Layer 7 of a small transformer language model trained on English Wikipedia (10 layers, counted from 0, width 128).
A neuron's activation on a vector x is ReLU(weights . x + bias), where the dot is the dot product.

Input weights of the MLP neurons that the questions are about. A number n stands for n times 0.013.
n38 (bias -0.081): -9 50 5 31 0 28 7 -19 16 -21 -26 15 -8 -45 40 33 -16 23 5 32 32 -39 30 10 -36 -1 -1 32 1 38 -16 36 11 -12 8 -23 45 -4 15 17 18 -18 10 40 19 22 18 0 38 -6 2 18 52 13 0 -11 -9 17 21 28 -42 2 -43 9 23 -9 -12 12 -27 8 24 19 -11 -13 17 81 -34 12 5 24 1 24 11 -11 -8 -23 -9 -11 -6 24 -33 -39 -15 -1 11 -26 8 -1 -6 9 -63 11 23 -16 12 19 33 -24 10 -16 25 20 22 -23 -6 -73 8 -19 -36 -25 -53 0 4 -30 3 33 39 -11
n50 (bias -0.084): 16 17 -5 21 18 4 15 -24 -34 4 -27 14 -1 -13 -38 15 -2 7 -19 -18 4 -1 -41 -12 7 34 -29 3 -25 2 50 17 32 29 17 28 -3 11 -2 -3 9 17 36 6 43 -12 2 -22 -11 -4 -4 25 53 -24 -3 3 -13 -8 -31 -35 41 -2 -6 54 0 -6 1 -9 -12 10 4 12 -29 -19 13 -47 13 6 -5 3 61 -14 1 41 -45 -11 33 48 -12 11 54 -20 2 48 38 -25 8 -64 13 23 -12 10 32 13 -2 46 -4 -11 31 6 39 0 -3 -12 -42 20 29 -32 12 -18 -6 5 -21 -27 -6 21 3 18
n69 (bias -0.099): 27 -5 -10 -51 5 -36 37 21 -1 8 0 -17 13 -4 -64 -22 -2 9 6 -14 23 1 1 -34 -9 -3 -15 -11 -13 17 -33 -19 20 22 33 -4 31 33 -4 28 -16 37 -37 9 -7 -12 16 11 44 5 25 -5 -23 7 28 -37 -1 -53 6 -29 -18 -1 42 13 28 -34 -25 7 -17 1 22 14 -31 50 33 -24 -4 -35 -44 10 15 -4 51 13 0 0 -12 23 5 5 1 1 16 13 35 7 4 19 -7 -3 24 17 29 13 -16 31 -36 -29 -39 -20 -10 25 -6 20 -7 41 3 48 7 0 -13 1 -11 -60 -25 -18 8 37
n81 (bias -0.052): -27 -24 -1 21 43 -45 -26 36 -3 -20 27 19 24 10 24 -17 24 -44 23 49 9 -16 30 -22 2 15 -8 -8 13 2 -14 -1 5 -4 -13 21 -19 20 -7 -23 -9 -14 -40 -6 12 20 -4 34 6 32 -15 43 1 46 -10 12 -6 13 9 -38 22 1 53 0 -10 34 -30 -28 2 -21 21 32 -8 -32 14 -34 -21 25 -6 -31 7 -6 -17 18 14 -8 40 37 -19 46 56 13 -25 -9 -22 -36 4 -25 -16 -26 -34 23 -16 -37 -7 26 9 -3 8 9 14 8 -8 9 -39 -18 10 1 23 17 12 -47 -26 -15 9 28 -16 34
n97 (bias -0.117): 21 15 23 -9 -31 -36 -10 -20 -5 23 -28 -4 -17 7 -3 -43 -15 8 -1 24 21 -25 16 39 -25 24 10 -26 -6 9 29 -11 16 -24 -21 -45 -15 32 -35 -3 0 45 -11 58 37 6 15 19 42 -59 32 -25 45 12 -46 16 -4 0 -8 -29 -21 21 9 -3 -30 -1 12 6 17 -44 15 -31 10 8 -21 -7 10 36 37 -4 44 -11 -35 16 -21 16 5 -46 -1 -3 20 -22 -3 34 -56 7 -1 16 -16 19 8 -14 -4 -9 -30 -33 -16 -8 11 -11 -8 10 8 -8 -34 -31 -11 -23 -17 -7 5 15 -14 10 7 -31 -24 1
n119 (bias -0.062): -12 32 -6 -33 22 -13 -41 31 -18 -42 4 2 0 -5 1 -16 26 1 1 45 -21 -28 47 3 1 -6 11 -27 16 -40 7 -7 -25 1 -18 1 -20 14 14 12 31 26 1 19 26 20 -40 -16 -3 5 -44 -1 44 29 -9 -9 -11 24 6 20 30 18 1 11 37 -12 48 -21 26 -56 20 -46 20 11 31 10 -91 42 -4 5 4 -4 13 -4 -10 -25 -5 -10 -48 32 26 15 18 11 -25 3 -27 -21 9 -2 4 -7 12 6 -32 5 -50 11 27 14 0 37 37 3 -8 -47 -15 -7 8 20 11 19 21 6 -53 -9 -28 -11
n132 (bias -0.038): -26 0 -48 1 -1 -1 1 -42 -2 39 24 -2 25 16 -48 -7 16 -6 -49 31 -20 -9 14 41 -20 13 -5 -26 -19 0 38 -10 1 -29 -28 48 13 -27 -24 2 -7 13 1 -16 -8 22 -2 13 7 25 -17 34 46 -1 -28 -40 -6 -20 10 -24 9 20 -20 34 -2 0 31 -14 20 -51 1 19 -39 39 -8 -16 34 14 20 6 20 -10 31 -12 2 1 -3 17 14 3 30 -44 18 -11 -14 21 -10 -35 6 24 -5 16 6 -27 -52 -17 1 14 43 -18 12 26 14 -32 10 -9 -6 41 -26 -8 -9 -16 15 -19 20 -15 19 5
n247 (bias -0.077): 25 5 -8 16 2 -6 -10 45 14 -38 5 -6 15 38 30 36 0 16 16 -11 -6 -1 -20 -17 18 61 -21 17 -22 -5 10 33 16 -29 40 -1 7 7 11 42 12 20 -30 1 27 15 -5 -8 16 20 6 -32 15 21 12 -5 -24 -2 26 -25 -2 28 4 36 -13 -31 9 -11 -20 10 -18 17 -9 -15 3 8 13 -38 29 -40 35 13 22 -5 9 -8 18 -25 43 11 -14 24 -21 69 -8 28 46 34 42 23 48 -60 -17 16 -14 11 0 -3 13 -12 35 -16 14 -27 10 14 -57 -42 -28 37 -18 57 16 -4 -67 -1 -8 -4
n326 (bias -0.040): 38 -6 4 27 -6 6 47 -10 -38 -37 31 -42 20 -2 35 -9 24 4 31 21 3 -59 5 -8 0 7 -16 -1 5 -10 18 -40 -21 -19 1 16 3 6 -11 16 20 34 17 47 1 21 8 -15 -28 15 -3 -22 26 1 -9 12 -14 -35 -3 3 10 -30 -42 -3 -14 -20 8 -7 16 30 4 36 -9 -1 -49 23 -54 -4 10 41 -1 31 -35 15 -20 7 24 -4 -3 22 30 15 27 -5 11 33 1 -18 -16 5 16 -5 -7 41 -1 -18 -33 14 36 4 -1 -6 37 7 -5 -15 7 25 18 -8 -35 34 -7 1 8 -2 55 -29
n333 (bias -0.041): 16 -1 -25 -20 -11 9 -1 3 12 12 -24 -4 45 -39 -3 -27 8 -28 1 8 28 -11 -15 4 -9 9 40 30 29 31 42 -21 -13 -1 -18 -23 -19 3 36 13 33 28 9 28 -5 17 -1 22 -21 -16 -32 -4 -11 21 22 3 -23 -27 7 -13 -22 -17 -34 9 15 -23 14 8 18 43 -3 8 31 -28 -27 16 -31 -2 -4 -18 2 -12 -28 27 -2 -9 34 0 -7 24 49 42 4 -67 25 13 -13 29 37 -5 -21 1 12 1 -12 -29 3 -12 -3 -31 -16 3 11 -4 -11 -37 1 4 9 25 31 -6 -41 -11 -5 0 -28 -10
n339 (bias -0.069): 17 -16 4 -14 -20 -21 11 26 -10 38 -8 8 2 -3 16 -11 52 -30 -13 2 41 -9 -16 0 -17 -19 -27 0 -50 30 -4 -29 1 18 14 5 9 2 19 -25 7 -33 45 -19 -20 -17 30 11 35 -15 37 12 6 -10 10 15 33 15 3 4 34 11 21 21 2 -64 15 -11 21 -38 26 -1 -14 5 -36 -12 -8 -22 -10 16 13 3 19 -36 -16 1 16 -6 -4 48 16 -50 -2 34 -29 45 -16 5 2 -6 -40 -15 -25 -11 15 33 27 -1 13 16 -7 -20 3 10 -39 -10 -15 25 -25 -1 0 44 2 37 2 10 -25 33
n357 (bias -0.089): 50 18 -11 -29 -13 -4 34 54 -31 36 -30 29 64 3 19 -20 -21 -11 8 12 27 0 -13 60 -22 -2 -24 -8 12 35 8 -5 5 53 11 7 -36 -30 29 -22 -2 4 -2 9 -4 15 10 7 -19 -5 -51 44 8 -18 27 8 -15 -8 0 -34 -4 3 23 18 -16 -43 1 32 11 16 -21 -39 -21 -9 48 12 -5 -43 -26 -13 21 -4 -7 -8 20 -50 -20 22 13 -20 -10 52 31 -17 11 13 -6 15 33 -11 -31 28 31 10 40 -3 15 -25 50 22 -27 10 24 34 -6 -4 48 17 -43 0 31 22 10 -10 14 9 14 4
n372 (bias -0.063): 33 -2 -11 5 9 0 -3 6 -3 -28 4 -28 27 -2 5 2 7 -25 15 21 22 -13 -20 -6 -18 -16 -24 -7 29 -42 9 40 -7 3 30 -10 18 -21 10 14 -15 -8 -2 -36 13 19 4 2 32 -18 -6 -39 -30 44 7 -6 -29 24 9 21 14 27 5 -10 1 22 7 26 21 -26 -43 36 17 -1 18 -16 20 1 3 37 -22 53 -50 -41 18 -5 -24 17 41 3 1 -17 22 -38 -67 10 5 3 -11 -15 1 -37 -11 23 -6 64 27 9 -2 46 8 4 -20 -8 15 13 -11 -1 24 -11 0 0 -42 -5 -1 18 12 -40
n380 (bias -0.070): 16 -14 -19 14 31 -12 -6 57 1 6 12 25 1 -9 45 -24 -6 -17 -2 -43 9 -10 16 -16 2 -5 34 17 -26 11 -19 -59 -30 -9 16 -69 -45 -10 7 35 -14 -13 8 12 -10 10 33 -23 13 -1 16 -13 25 0 -14 -7 47 11 -26 -9 -27 5 -8 18 -10 -18 11 56 0 0 29 -24 16 4 -14 -14 -29 -23 -5 10 40 -19 43 28 8 15 -10 -5 -5 5 -19 -43 -36 -32 7 8 -45 10 19 25 16 30 -38 18 -4 -52 19 0 -35 -19 -15 6 47 11 8 3 23 51 14 28 18 9 -8 19 -7 5 -24 16
n413 (bias -0.101): 10 51 10 5 38 64 -31 -4 34 23 31 -36 -14 14 23 14 40 21 -2 40 8 -6 47 8 -15 -19 -19 -56 21 -12 -15 23 -11 -60 0 34 20 -28 9 -15 -7 14 -74 8 11 49 62 -6 -21 22 -2 2 2 12 19 2 -31 -40 -8 3 -14 2 -9 -8 14 -7 11 51 -1 -20 12 -11 4 -15 39 -4 -72 33 -17 26 14 -17 51 52 10 9 -24 1 46 21 7 15 40 22 5 42 -44 24 1 7 22 19 31 -40 23 51 -49 -7 40 2 19 13 -7 -26 40 2 0 16 -18 -6 29 18 19 -40 14 5 -13 -16
n425 (bias -0.075): 25 -45 -51 -11 20 -45 -24 -10 6 10 2 -10 14 -16 -11 18 -12 -14 -6 40 -20 -14 -19 -15 -28 7 9 -2 -38 1 17 1 60 -10 -25 44 17 -4 -9 -14 -24 18 12 3 -34 -22 -18 16 -8 8 -16 19 5 38 17 -1 -16 -6 -36 7 -34 -8 10 17 8 -21 13 6 18 -42 7 40 -50 24 3 -37 1 36 25 -23 -23 -16 52 1 41 -38 -32 -11 -10 18 -10 25 -12 12 6 9 -19 -22 42 17 -16 -12 7 -12 7 -8 21 20 36 8 -1 17 31 -47 -3 7 -17 21 -25 -11 -22 -21 14 29 1 -2 -20 60
n429 (bias -0.071): 2 -7 -24 -31 20 -11 -1 -28 4 -10 -10 -14 40 -23 -20 2 -7 -25 -16 -19 -15 2 2 25 9 -21 16 12 3 -2 -10 2 15 11 29 -7 -1 1 18 -15 -7 7 -4 5 -16 26 13 -62 8 -1 14 29 13 -27 -8 -13 30 -8 -30 -39 -3 20 26 -6 7 -1 -18 -4 30 8 -21 -15 1 5 18 -1 -2 30 -15 13 24 -17 21 -7 31 -1 -5 25 -37 -8 12 25 -32 -37 24 10 -36 58 31 35 7 23 -30 52 39 31 -7 26 20 -1 -10 -7 5 4 -5 4 -1 13 -7 -2 18 -50 -31 -36 6 -8 -13 40
n483 (bias -0.049): 2 -18 -11 -40 -28 2 -3 -21 -3 7 40 17 44 -15 -34 41 16 -32 -27 20 6 -26 -8 -17 23 -1 -18 7 -4 0 35 8 -11 34 -13 38 34 11 8 -32 10 -20 -10 3 -23 39 -9 -9 -18 18 41 27 -38 3 -21 60 27 -3 61 -14 6 9 -18 -14 10 19 -46 6 24 -10 -7 -9 -11 8 -3 0 -40 -12 15 -12 25 -21 17 -1 0 -14 33 6 -8 -13 -13 10 -14 -23 7 10 -46 23 20 -10 -8 -5 -59 24 -7 -9 -8 14 2 -4 20 9 37 -23 -19 -9 18 -19 5 -16 -37 -12 -40 -11 2 -2 -9 -16
n495 (bias -0.074): 24 -16 -27 -7 12 19 46 11 -15 -47 22 20 -27 -1 23 -23 42 -39 20 -2 -3 41 3 2 -4 -17 16 -5 -11 24 -41 -38 16 -5 -45 -6 12 11 -18 -29 19 1 -18 -17 27 -32 19 8 -46 13 -32 -37 44 -15 14 -21 -7 31 -19 21 18 -25 -19 -10 26 -15 10 45 -11 -1 18 -8 -26 -22 0 -36 -16 14 -5 27 30 3 14 0 4 26 -1 2 -1 -15 -1 -6 16 42 13 -13 16 -10 -36 39 -6 19 -4 -52 -3 -6 -42 -29 15 -30 28 34 23 -48 -13 -3 13 4 12 7 -34 17 -2 -28 -26 -9 -29 32

Each question shows a token from some text and the vector x that enters the MLP there. A number n stands for n times 0.07.

")": -2 -8 27 6 -24 -2 13 -9 23 -7 -8 -34 -14 -8 30 -15 5 33 40 -8 13 29 21 -14 2 11 -7 33 -2 8 -3 18 -6 6 1 -3 0 3 3 -30 12 -14 16 -14 -20 -11 -18 -5 5 -22 -40 0 -32 -9 -9 7 -26 -27 25 21 -13 -53 -1 8 -18 -12 4 11 -22 32 -7 -4 -2 -4 -32 -7 13 16 36 8 -20 -25 4 26 -17 6 9 -12 -17 -47 -6 18 3 7 -14 -6 -12 -7 -4 24 -23 -23 -9 -8 -7 6 0 -7 1 16 3 21 -43 23 6 -9 6 14 40 10 31 17 -14 28 -23 -5 7 22
Which neuron lights up most? n333

" In": -36 -10 14 -35 4 -10 -4 -25 -7 -10 -16 -8 9 2 2 -1 -3 9 19 10 -5 19 -13 -9 -6 -13 16 32 4 9 1 24 -8 25 -11 17 -25 -5 6 3 11 3 -22 -22 -39 -19 -5 -1 -15 -27 31 11 5 -13 -20 -31 -25 -28 50 -6 4 -32 0 11 -7 3 4 -6 2 9 17 13 16 8 0 1 -2 43 -7 11 -26 -6 5 -9 16 20 -20 1 -14 -47 -6 -16 24 4 -2 11 -17 -16 -1 -28 -29 4 10 -1 18 -14 18 12 5 45 0 3 -14 29 5 5 -22 23 2 -5 28 15 5 18 3 -16 -13 14
The three highest activations, in order: n425, n429, n339

"hes": -17 -6 9 -5 -5 -27 10 -10 -3 9 -13 -8 0 -11 4 -21 11 59 43 -11 -12 10 -4 -21 5 -4 0 39 -35 6 7 41 -4 -29 -4 5 8 -1 -7 7 14 -49 1 -20 -9 -18 3 -10 -7 -25 -3 8 13 -20 -16 -5 -29 -22 27 -4 21 -28 15 -13 -32 -19 13 -12 15 14 7 -17 28 -8 -27 -9 -12 25 12 1 4 -13 7 24 19 4 3 -1 -26 -29 -15 2 12 6 -19 10 2 -1 -26 -17 9 3 2 -16 -14 14 20 37 18 27 -3 7 -21 39 27 -11 -12 6 3 -29 35 33 9 -3 -4 1 -19 16
Which neuron lights up most? n339

"iss": -16 -23 1 -3 5 -21 -1 -20 0 4 4 -18 0 4 -12 13 -15 51 17 -20 1 4 -33 13 12 9 12 18 -27 21 -2 24 -14 9 7 30 9 13 3 -27 -21 -36 -2 7 -42 -8 -39 -3 -31 -12 -28 5 -1 -11 -14 -3 -7 -37 28 11 7 -48 9 -10 -2 20 21 -7 -11 28 21 16 32 25 -7 -10 2 0 -13 -8 -23 -21 18 14 27 20 -15 7 -4 -45 -8 -6 16 2 0 4 -11 3 15 -19 -3 2 8 8 -6 5 17 31 -12 17 6 13 -25 38 0 -18 -1 -3 45 -21 8 4 23 0 -6 -16 4 -11
The most active neuron and its activation: n425, at about 1.2

"iv": -18 -18 -10 -22 16 -2 19 -8 -5 4 -33 -21 -3 27 -8 0 -24 29 16 -11 -48 20 23 4 -12 -4 39 24 -17 -2 28 28 -9 2 -13 -1 28 15 22 -15 -6 -13 21 -4 -25 -20 3 -15 -29 -17 0 27 6 -17 18 -6 -27 12 23 9 25 -23 14 3 -24 2 17 14 18 30 12 -7 -18 15 -4 -1 28 -5 -11 -8 -16 -14 20 -13 -6 5 -17 -13 27 -59 -14 7 2 -27 8 -4 6 0 0 -10 -30 -18 -16 -4 -1 -2 -8 5 3 -9 1 8 -31 36 15 -15 0 18 35 -31 -9 7 30 6 -29 8 -11 22
The three highest activations, in order: n425, n357, n429

" c": -24 -4 18 -2 1 -4 -4 13 -5 -18 -22 -7 -34 2 7 11 -7 37 18 -12 20 22 -9 -31 1 4 20 23 -18 2 22 31 -4 20 -3 4 -20 8 10 0 -8 -30 -2 2 -20 13 -14 16 -4 -7 13 16 6 -41 13 -13 -29 -16 55 -12 -7 -25 12 -20 -33 9 -17 -11 -8 21 32 -3 -12 31 7 11 0 6 -8 -30 -1 13 15 4 1 3 -6 -10 -16 -70 -15 -7 -2 -9 9 -24 -2 -1 3 -7 -4 -13 -10 -9 -4 -6 18 5 -4 32 -8 22 -16 41 1 -18 -8 29 13 -30 -6 -1 10 18 14 -14 2 6
The most active neuron and its activation: n38, at about 1.6

" the": -4 -23 1 1 -4 -5 -2 3 0 -16 -29 -12 -2 -11 -4 6 3 28 13 -11 2 13 -4 -12 11 -9 18 72 -12 -8 3 23 -15 -11 -2 20 -12 13 9 -5 4 -21 -24 -14 -41 -17 -22 -19 14 -10 4 6 14 -24 -6 -10 -17 -17 68 -2 10 -32 0 -4 -19 -2 21 9 -5 3 3 -1 7 1 9 -1 3 30 0 -16 -1 -3 2 8 -11 -2 17 -11 -9 -20 9 -10 -2 5 10 0 11 2 -10 -9 -2 -15 -11 1 -8 1 0 6 -1 21 1 0 -4 29 7 0 -13 8 29 -15 23 17 0 -10 -6 -18 -10 -5
Which neuron lights up most? n247

" m": -2 -11 28 5 -24 -1 -15 1 -6 -16 -10 1 -7 -9 5 14 -13 41 -1 -14 20 30 -11 -19 -8 -21 20 13 -17 22 3 35 -16 13 -19 20 7 1 2 -11 -4 -51 -8 -1 -41 15 -18 -9 -22 -23 8 16 -7 -10 -7 -23 -13 -12 51 0 1 -27 4 -14 -2 18 6 23 2 20 1 -2 7 36 26 2 3 11 -7 -4 -13 9 16 -6 -18 34 -19 -14 -10 -58 5 -26 19 -10 -9 -10 0 4 7 -8 -32 -19 3 -10 -9 17 14 -6 12 36 3 9 -13 30 14 -22 -20 14 10 -34 10 22 -11 4 7 7 7 11
Which neuron lights up most? n38

"l": -36 -6 5 7 15 0 -25 -2 7 -11 -36 9 -5 10 9 11 -2 9 71 -15 -27 15 43 -9 10 9 25 12 -13 -14 15 41 -11 7 -36 7 1 4 23 -12 4 -34 -8 7 2 -4 -3 -1 -31 -16 -13 -1 31 -6 0 -46 -9 16 19 13 -1 -34 1 0 -25 -39 -6 -1 7 2 -12 -1 21 13 4 6 0 16 5 4 16 -1 -8 -3 -21 23 16 -12 12 -65 0 14 -13 -15 -1 -11 -14 12 0 -14 -8 -12 -9 -13 -12 -10 19 10 -1 20 6 6 -25 54 25 4 -23 9 32 -23 6 12 13 -18 -29 -16 4 1
Which neuron lights up most? n119

" ": -15 -12 14 -11 -12 -5 22 -14 -10 -19 -24 -18 0 -5 -5 -23 -10 24 18 -15 0 24 -12 -22 9 21 50 20 -12 -16 11 15 -12 -15 22 11 -38 -1 1 2 19 -19 -20 -11 -28 -2 -16 -13 -17 -4 5 23 -5 -10 19 -18 -9 -21 55 -12 6 -14 7 -21 -19 -3 15 6 -4 8 4 -2 -3 23 -2 11 1 24 9 -2 -4 -13 11 20 -8 20 -20 -10 -14 -55 10 -16 16 -24 6 -23 -17 -5 18 -27 -3 -4 -11 17 8 2 13 -1 -2 22 1 11 -12 31 20 -13 -10 6 25 -24 27 27 -9 29 13 -15 23 6
Which neuron lights up most? n333

" |": -19 -20 27 5 1 0 24 0 1 7 1 -31 -18 3 6 -7 -10 54 33 -33 -10 25 0 9 0 -10 -2 55 -13 15 -13 29 8 22 38 11 -12 13 9 -15 -3 -19 -9 -26 -23 -8 -28 -6 -5 -22 -5 23 -15 -16 0 -17 -30 -27 39 9 -7 -39 9 -22 -1 3 16 -8 -16 6 -5 -17 0 18 2 2 -1 14 6 3 -8 -15 0 15 -12 8 -11 -8 -25 -38 -16 24 2 -24 -2 -4 -9 -15 14 1 -29 -5 -16 -10 10 12 -5 -6 -6 16 7 1 -41 15 14 -1 13 30 35 -9 23 2 -16 29 -7 -2 9 10
The most active neuron and its activation: n69, at about 1.4

"O": -16 -2 36 -30 1 0 -12 -18 9 -24 -11 1 -5 8 -6 -20 -24 10 31 -25 5 18 -6 -20 -15 -8 33 9 5 4 1 21 -7 14 -4 19 13 29 -13 -6 5 -25 -12 -21 -24 -40 -9 -6 -9 -37 16 20 -20 -26 -11 -38 -10 0 58 8 5 -20 7 -3 -22 10 3 18 6 -4 8 20 5 10 4 -4 -24 28 15 -15 -23 -16 16 10 -16 19 -2 -19 4 -20 -29 9 12 -1 -3 8 8 4 -1 0 -22 22 -12 -13 30 5 19 27 -8 16 21 -8 -15 6 20 -13 -16 27 11 -2 4 14 -9 23 -19 -11 -7 -7
Which neuron lights up most? n483

" ass": 2 -17 27 -1 -1 5 -12 -3 -10 -11 3 -28 -14 -8 12 -3 15 16 29 -10 8 19 -1 -17 -19 -13 37 22 -31 2 -3 9 -24 3 14 36 -35 6 16 -16 -4 -43 11 7 -37 -11 -20 -13 -37 -21 11 7 -5 -19 5 -17 -12 -11 26 7 9 -29 1 12 8 8 -1 11 18 7 15 11 -1 10 17 8 15 26 -34 -10 -38 10 14 12 16 21 14 1 -16 -46 0 -4 11 -2 -7 -6 -2 -7 0 -31 -16 -7 1 -16 -7 -3 9 17 6 23 -1 27 -25 65 8 -14 -17 32 11 -31 22 14 -14 -5 -1 -10 -31 30
Which neuron lights up most? n339

" (": -43 17 27 -9 7 4 25 -32 5 -8 6 -14 -27 -9 19 8 -9 29 26 -17 6 15 4 -6 3 -8 28 32 -7 -3 5 31 -7 -4 -5 5 8 21 -12 -3 5 -28 -3 -28 -25 -24 -10 -4 -12 -5 0 23 2 -16 8 -41 -23 -24 50 -3 10 -23 17 1 -26 -11 15 -14 -3 15 2 -11 -10 7 3 5 29 16 -5 0 -18 -16 27 3 -14 33 -27 -11 -17 -51 9 -17 8 -18 -7 -19 -4 -26 12 -3 -27 -21 -14 -7 34 -2 0 -1 -13 31 -10 21 -3 10 5 -14 -6 -1 30 -6 12 23 -5 22 6 -16 7 14
Which neuron lights up most? n38

" of": -41 -14 -4 -2 -4 7 7 -14 -8 -8 3 -13 2 -1 1 -15 4 30 23 -11 14 10 8 -22 21 12 7 40 -27 -3 7 20 -2 -31 -8 19 -14 -7 -3 -19 16 -30 -18 -4 -26 8 -24 -10 -15 -23 21 24 24 -13 -15 -25 -34 -3 43 -15 6 -45 -3 -17 -24 -6 11 22 1 20 7 10 21 12 -2 -3 1 14 14 -10 -6 -26 -22 30 -5 -4 -8 -6 -7 -34 2 -19 -6 5 -6 8 16 -6 -9 -11 -12 -22 9 4 0 -5 29 15 7 -17 30 1 -18 47 34 -5 -12 33 -14 8 27 12 7 18 -2 -38 10 11
The most active neuron and its activation: n132, at about 2.3

" is": -34 0 10 -17 -11 -2 -11 -14 7 10 -24 -14 4 -3 6 -8 2 41 32 -16 14 1 5 -24 -12 -1 9 54 -11 -6 23 29 -6 -8 -23 14 -2 -9 4 34 26 -28 -12 -11 -17 -11 -23 -10 -26 -18 26 9 26 -14 -12 -2 -32 -7 37 -15 -3 -63 -13 -19 -24 -29 19 16 3 8 8 8 10 -15 1 10 10 11 18 15 -28 3 -3 18 14 7 7 -21 -28 -24 1 6 15 -14 -26 4 -5 -23 5 -13 3 -2 -17 3 28 3 17 3 -8 19 -4 0 -14 22 13 -7 -15 16 14 15 13 -11 16 5 12 -12 0 4
Which neuron lights up most? n333

"oph": -23 -25 30 -11 -14 3 -3 12 -5 1 -41 -8 -16 18 -8 -3 -8 46 25 -12 -7 46 27 1 17 6 29 8 -5 -1 10 18 -14 32 -13 22 -10 -3 17 -12 2 -32 -31 -10 -13 -12 -15 -4 -1 20 -32 26 16 -23 25 -18 -19 16 38 7 -1 -30 6 -13 7 -4 30 0 -2 0 7 -33 15 5 -19 9 -8 8 5 -17 -11 9 11 -7 12 20 -36 -4 -14 -17 -4 -15 6 -9 1 -21 -10 18 2 -18 -31 -3 16 -19 -11 0 16 8 17 20 5 -18 -15 38 40 -21 -14 -6 35 -17 12 -5 0 10 -24 -23 5 -18
Which neuron lights up most? n119

" r": -48 -10 40 6 -5 2 -16 8 -6 22 7 -7 -17 1 -2 -17 -1 29 38 -19 8 19 -7 -36 7 -6 27 14 -21 6 26 23 -8 -18 -17 15 4 -6 28 15 -2 -16 -12 -8 -16 -34 -4 6 -27 -6 -2 9 5 -12 -10 -19 -36 6 26 -13 -8 -18 42 -18 -16 -14 2 -14 -3 29 9 13 -4 -13 29 -15 10 6 32 -6 -24 -15 -3 -4 18 12 1 3 -21 -43 -4 1 3 -8 -7 2 3 -8 3 -7 -4 -4 -1 -16 -6 16 42 14 20 18 2 23 -64 31 27 -12 3 7 12 -17 -26 -2 1 11 -6 7 -31 12
Which neuron lights up most? n81

" re": -42 3 30 -2 -17 -2 -18 -9 17 -12 -23 -1 1 15 6 6 10 46 50 -3 3 28 -19 -26 -21 -17 34 9 -5 -9 22 41 -4 -3 -26 -20 22 -7 5 12 3 -19 -17 -4 -15 -18 -1 -10 -30 -4 21 21 -12 3 -8 -31 -14 -24 34 23 -4 -45 19 -12 -6 -13 -8 -24 1 22 0 -3 -21 -5 13 13 4 9 14 -4 -45 -11 14 -1 16 9 25 7 -33 -17 -1 -1 19 -3 2 2 17 -25 5 -14 -2 -8 -9 -10 -4 1 24 23 -1 22 -2 33 -28 35 17 0 -8 17 -11 -16 -6 8 0 10 -1 -14 -29 -3
The two highest activations, in order: n38, n425

" South": -29 4 20 6 15 -8 -2 -5 -9 -21 -10 1 3 10 -7 6 -4 44 39 -5 16 6 3 -16 5 9 14 41 5 -14 0 26 -26 17 -11 13 -19 1 16 -7 16 -38 -6 3 -7 -14 -12 -1 -5 -17 -14 3 -7 -36 3 10 -11 -20 51 -24 30 -34 7 -3 -35 -7 7 5 -13 14 17 3 -2 17 7 -2 -2 1 -21 16 -9 -2 10 12 2 -2 -7 -5 13 -67 -5 -4 -11 -8 11 -19 12 -4 23 -30 -14 -40 2 5 9 -30 5 10 -19 14 7 -2 -27 -2 20 -16 -20 2 34 -24 30 23 5 20 3 -9 -17 -2
Which neuron lights up most? n247

"%": 1 -33 28 -16 2 20 -11 -24 2 -3 5 -21 -40 3 25 -23 8 36 16 -5 18 12 15 -7 -10 17 14 46 -13 2 -1 13 -7 8 3 26 7 -1 -4 -26 20 -21 11 1 -39 -13 -5 1 -16 -14 -14 10 -22 -29 -6 -12 -38 -21 24 8 18 -24 -3 7 -3 -18 9 10 -11 6 10 -4 -20 4 6 4 8 24 -3 11 -15 -24 8 29 -9 12 -1 -16 -25 -55 -11 -3 28 -2 12 0 3 -15 -4 -20 7 -25 -22 -16 7 21 2 8 8 -7 17 -8 -32 47 12 -11 -18 -11 25 10 19 28 30 -7 -19 -17 -13 40
The two highest activations, in order: n495, n413

"ring": -3 -4 27 -3 11 -5 -8 -16 7 12 -13 -12 -7 32 4 -1 -2 34 30 4 5 -1 -2 -8 2 3 18 24 -33 -1 5 17 -4 -17 -2 -3 -15 5 8 -32 17 -19 13 12 -31 -13 -8 -12 -5 -28 26 11 -13 -38 -35 -25 -5 -38 33 3 16 -28 3 -5 -24 -10 11 -14 17 0 14 26 24 -1 -28 -2 16 16 0 0 9 -21 4 24 18 -5 -2 -16 -23 -32 21 2 30 8 -7 20 -10 -1 -16 -38 4 -5 -24 -25 0 10 8 21 -6 23 -2 -2 -31 50 20 -18 -8 -2 -23 -6 41 34 -4 -10 -2 -8 -21 19
Which neuron lights up most? n339

" t": -17 -12 17 7 2 -8 -15 22 -11 -12 -5 -6 -22 6 -5 -8 -7 30 29 -8 12 24 -23 -15 -11 -9 37 19 -7 -3 -8 39 -10 -8 -4 15 -20 8 7 6 4 -51 5 16 -36 -5 -7 1 3 7 4 20 -8 -33 12 5 -4 -38 53 -10 10 -29 3 -21 -9 9 -5 8 -26 6 30 -1 1 25 10 -15 0 -11 8 14 -15 1 12 2 0 15 -16 -4 -15 -62 -7 -10 7 -2 -1 -13 9 4 5 -8 -10 -25 -10 -11 2 -3 22 13 -7 50 -16 2 -28 30 19 -13 -22 28 21 -23 -4 8 -5 23 11 -22 -2 8
Which neuron lights up most? n69

" Mar": -33 -3 6 1 -1 -18 -14 8 0 -23 -1 9 10 16 -10 17 -8 22 5 -22 -14 8 14 -16 -8 15 39 19 -9 -7 12 13 -9 -1 -31 13 -1 0 24 -17 -1 -40 -10 5 -1 -32 0 -1 -20 -38 4 21 -8 -6 -3 -45 -9 -17 49 14 3 -31 18 15 -8 -19 27 -5 -14 18 -7 6 -13 21 -13 3 -18 44 9 -15 -4 -12 14 30 -19 4 8 9 34 -50 8 -8 -4 -13 -7 -21 -2 6 -1 4 -4 -16 7 -22 -2 -25 14 9 -11 25 -18 15 -28 22 38 -24 -8 22 -2 8 30 -8 15 -2 -24 -5 7 24
Which neuron lights up most? n132

"ak": -4 1 22 25 10 -8 -4 -6 4 -26 -36 -2 -22 13 1 15 -4 -6 31 -35 14 26 13 -20 6 8 24 20 -6 0 8 33 -15 -12 -9 23 -10 13 26 -45 31 -38 7 16 10 -33 -7 -3 -12 -19 1 8 -28 -34 0 7 -26 13 43 10 -1 0 1 -6 -32 -27 16 -6 -37 -22 6 -1 -5 -6 -20 5 9 -1 -12 -4 -1 29 -5 5 2 7 -5 6 4 -26 -16 6 4 -7 -5 -18 -10 -8 -19 -20 -5 -19 -7 7 29 -2 2 26 7 9 5 25 -58 21 37 -5 -24 10 21 -8 27 11 -13 16 -2 -13 1 13
The most active neuron and its activation: n372, at about 2.2